Layer 4 of a small transformer language model trained on English Wikipedia (13 layers, counted from 0, width 96). Numbers have three digits each and are written without spaces.
A neuron adds its activation times its output weights to the MLP's output. To switch it off is to set its activation to zero at one token and run the rest of the model.

Output weights of the MLP neurons that the questions are about. A number n stands for (n - 500) times 0.0016.
n43: 602662634470569447344551443366582275311508496593611401612523546449358748628765378451589345437644504606607478584570490560648303596476511440589448393326703619550454589581398605461302567338517373459231539419638429575510493387413539356446335321157542493403368382549371510503616412350441417335
n63: 270582361468236297538593528374470621500198682598380586363352422435567612792584484713611685607564428749441252460421619496597471500480482588817579525629381719523199508508561759574375643334716592537603651859413288479480584427523327280611456800422525537260520479496410434485546754396570554551
n108: 554646380361534356628458369440547374628561517476519320618630451490698541637480466579622591352563582687344642612593477456677563428638651557444421312543380577471609170483541591589659550460374709386547633481395507554603430477521515571574417424438315735440330433340592542639652674522462528527
n165: 348705372400473553576255281519611197500476549910446423433639361711404468577571574705534343479625332749316496597522390557282534540547553568689548463315532609285537493553376401452468598383435455248626504410349435560551457609387517292371453356660567485532612298597485607510459367397371376450
n166: 433620292639538340470443408394581325441361480513630310590506485481574465526477581589588423522747429473569610698364438361520374497561400586507332315577601629518682345447276625607415364537597689464412473577637658400622500722412387574254704717562579471472414470487497546533566486532462525646
n173: 728378381377398496735475587379781444350260548727775528657608532764248631428517419449732708553681523669660379661521694610465298551333751619468372340396345604329500448834446510464368250302525595496465526322517430570671743458599401420675231397297462467550604408586680606402624504533213542381
n175: 246525521517295387464583379374768511473349329226641422517477350693358352691439395410599583500373662765547455607396366483583514338510714583436432525651421357444446503377421583420718366460297298504533489601454511555294528374526603500408643579634339552565622434435577645542407398620459631725
n235: 552469633345477623272578825373399383253573710583534652750592479214765664438364407887399310500241636546273364543360536667573378416662857625453446509433436570261509386719373733634476586400535595275362590443220353304509509798492483535638669594262536412562709569486523513295613623629514728324
n257: 259519617439566376496664706623520468522462432480508530292364482488775455282293641618589433478549394452704620428476465790404353687304376500521480484500470488636571600292236436683496178409546659264532377424492637680581591585558493473383603492513516234609351315425468609723429479425868402314
n312: 632353424475466490658551535460456483557564608486544630606472602578216672710594391440493556619608514621511521666500477459423407373368453541266503445519500690430510687701503634552606453340623393627568483564667861419619408490274485578463451676449665649574433544570582500482337364636538536582
n316: 492449566380765329438668558736797487570710531518450363455601415335491733581391586413628705257579724632704446354522333595557635718546561463747029440468504534596600378338382600806311413227500626241589813395534421535445646234356620585314486627514344648389571412679642581587530559537545519451
n325: 512579531488425410382376589342475391721643663525265474621399608473263473341593413681492318707477504488615353682778663477532722492555670415424773429459546660558286549289324680463607861299778371472648472418667361374363585516645593539537593395367693555517667397504620440650544812473546478628
n334: 676581493533667438563503457565507387562389510524533753490526433527306372446427571452559168519700658587489536454751547546314383379370381536511261423641422683701462568406446500471460428541376328661430404440493549493543484326361443473406346521447339450489457280727261422438654568719471364440
n358: 323564522356505732457378667288294509504454724328464709822461522569661464588528421748567204573410717661916363685519551352826392389578449374332308076504446532334580509391735419456630368717619580509375519609958533776637554482491760216309681588417542660291514672566413477679650593469446429457
n376: 531531459628618763580557511504440524608198444568300598526643595504222613819294400465528525725466720229612373527638640553496682531469521681317606214367170458404583448476315663412408492701281433457391579637535472464588511504467416531412451636678610335399565203607593259392591413526525492540
n381: 553471553299645664821354606607568802653484448489722556414449367511649486351530604518504515356440322604564262628493562468581585482471404609395570605583514575414448590559431246606535481357522397392560411479631276578746616654361663291665227354545463568551767417400402373584588469560658579462

Each question names a token from some text and the token that comes next. It shows the activations a of the neurons there, in the order above. A number n stands for (n - 500) times 0.049.

Then comes g, the gradient of the next token's log-probability with respect to the MLP's output, scaled to length 1. A neuron's effect is roughly proportional to its activation times (output weights . g). A number n stands for (n - 500) times 0.00086.

" Ma", then "t"
a: 500500500500500500506500500514500500500500898500
g: 411397548475636534595560647351440484433369414454480597597026425199587366507630447572520665501443586532523490381421591585371526325410414385296665403501456706541444428383229578501660653748501577626490515234449530250515701693523424455417562458431488525433421331485380516582475567511516399509
Which neuron, switched off, lowers the next token's probability most? n376

"che", then " 9"
a: 500500500521500500500500569500500500502500500500
g: 496700531360643548660481455520462497300575417512458244494320458447602337479558517459335476402491334429573599503525479372454425422477538463689699635474503454562581562317356427720656454572518294526501525700180563615421260344447438437433593648241563568592249482334321715436658621509598650550
Which neuron, switched off, lowers the next token's probability most? n257

" No", then "bo"
a: 500500500500500500519500500500500500500500500500
g: 405459495658604535356247499613500417671273507217589305436578626589262476581520562488420534710643439692674357568452431477492723461494700418458590616307444167505448540473658456335523279453363510522486493662556429380334492553382524509474501495626447456323603538793477452474463530281499423415
Which neuron, switched off, lowers the next token's probability most? n175

" A", then "U"
a: 500500503500500500500500500503500623500500504500
g: 543501308600258457451401402502345589372592425550354478513614494448765380382567444682607575546471394429650432517424434559621612471532516498419505517455619491339447666635380575796537871652463319597239698398556558558489592481513523614431553400505273719678474738270530600562501359593506591538
Which neuron, switched off, lowers the next token's probability most? n325

"s", then " "
a: 500500500500500500505528500500500500500500500500
g: 566448501438314466586344675600398372730395522588378801614536365530120745503493584408541502544321396586624432477601319661542378483601560538498487555358473463480574605671297605700515663484444399519504422543598483544367579651526543650551596513236637391588574412690498461472424311568313362321
Which neuron, switched off, lowers the next token's probability most? n235

"-", then "-"
a: 500500500500500500500500500500500500500500500730
g: 392398476591647656691474373489366818490668363305619562522489463690562331436478571431314516464486378484404581712377527310566409533333339436396500470503540407536551567640546224392689634310381643439511585448362653575595214276457462280297447396505323567454416557510526523495449621626422453617
Which neuron, switched off, lowers the next token's probability most? n381

"ed", then " in"
a: 500500500500500974515500500500500500500500500511
g: 378441364494288656550438347542500404461458477682524496425699479399502477634573492313598626435598352442310345494489698455380559406539404586585324634421381436553786293525765608341490309261429206495636427633497438445490409642550561533224411510513745544600646492512468455402540346405438358411
Which neuron, switched off, lowers the next token's probability most? n173

" G", then "l"
a: 500500500500502500500500500574500500500500500500
g: 444586314488593252466546534379593356570445336591637772585354233621327544515565381342512648748459520449411397534516600569421478769467578465453374340589318431388671657512548556464439517643589673342446442221422576291541576498320744620623339507545427506599436541458465712465500399466386446413
Which neuron, switched off, lowers the next token's probability most? n312

" A", then " Fa"
a: 500500500500500500500500500502500641500500505500
g: 583359440494627686446528574694701573398387549461448255429380605362290451501621673666578491376513572476496739427564544407466382422360335504538452558321694545301411570627683360378405410542434684492512575592378598600234632384533577584451579429271531595482520309657398612500708665704334399491
Which neuron, switched off, raises the next token's probability most? n325

"d", then "w"
a: 500500500500500500500500500500500500500570500500
g: 347366576619559582495479313716428401546904560482572462596370524627554399336545310499389397621349403457618591449566479490532586619813306422399374551537584369465522395521533357624756478581557540556351488508555685368383208425750610299383568405515439597505409579479512563642500427666496662498
Which neuron, switched off, lowers the next token's probability most? n358

" E", then "vo"
a: 500500558500583500502500500500500500500500500500
g: 490573682413763556509425372363253437597471630352491681615338582599360511534358587587545315507441452403365462350556495786434538524487515459674555574392467421511630663289593439609767363435532599614526305658560549193454340535488555509644666448446469315505515363451518646379428651472628682306
Which neuron, switched off, raises the next token's probability most? n166

" Bo", then "c"
a: 500500500500564500500500500505500500500500500500
g: 432552632608515611523722430647666362607349616287634487670605541397367608522490334318615518656547454595546387474592301456391611739419547584660449665564538459401365257478209329516517534319551570406552497438614675589573523410533481607704631613515480476409547371355622498586345217458348552695
Which neuron, switched off, lowers the next token's probability most? n166

",", then " he"
a: 547500500500500500500500500500500500500500500500
g: 544608688748401231477609410595408291606385647581408517575434591492658483390417625450207276445661478568489300428417480632500434446363704426512418631500526362423340608312440407541346507581564562505531504174666577562561394482457512324476568244517568449641440636475490517412467303389743498621
Which neuron, switched off, lowers the next token's probability most? n43

" the", then " Star"
a: 500500500500500500500500500500500526500500500500
g: 655368448352721713538316676396326285587597616504457493403396331506396404601435626548534342633433443616873572428642484597362486539652644620438641485471640726664597504638411455520672574452461563547501429645452557361471628628485473332619388507432632480462684379675374278710459554481461622503
Which neuron, switched off, lowers the next token's probability most? n325

"port", then " |"
a: 500500500509500500500500516500500500517500500500
g: 598620543814548339681529476467485375639464543546419699528592604478549483478552408230592466350464383670447574519549295690500530714508610601567339530493460606654353601602448645623439483525326373646522468502409584318382503570443399437510420637246372618401369450819594557369586366690500215561
Which neuron, switched off, lowers the next token's probability most? n334

" |", then " D"
a: 500600500500514500500500500500500500500500500500
g: 483473460445403493572447652512403823472377613351794699588524489649582440497389454400482473643431450455410514628452453438391356468527272371548346295430439700474447545407592293534591561524260628653551678635587673252333697260290501347405565544556491594391523637527370540554493544669528310492
Which neuron, switched off, lowers the next token's probability most? n63

" F", then "R"
a: 500500500500500500500500500534500521500500500500
g: 751548456477670522647482552615426483351678595481583341532509678319705455412433496550595439642508506606552579577386548535427296461387433489465441479300693726556489602663427515792359691580507314610405496449396608496563688493529332564532582479270557680620352613576744593661580355597420219532
Which neuron, switched off, lowers the next token's probability most? n312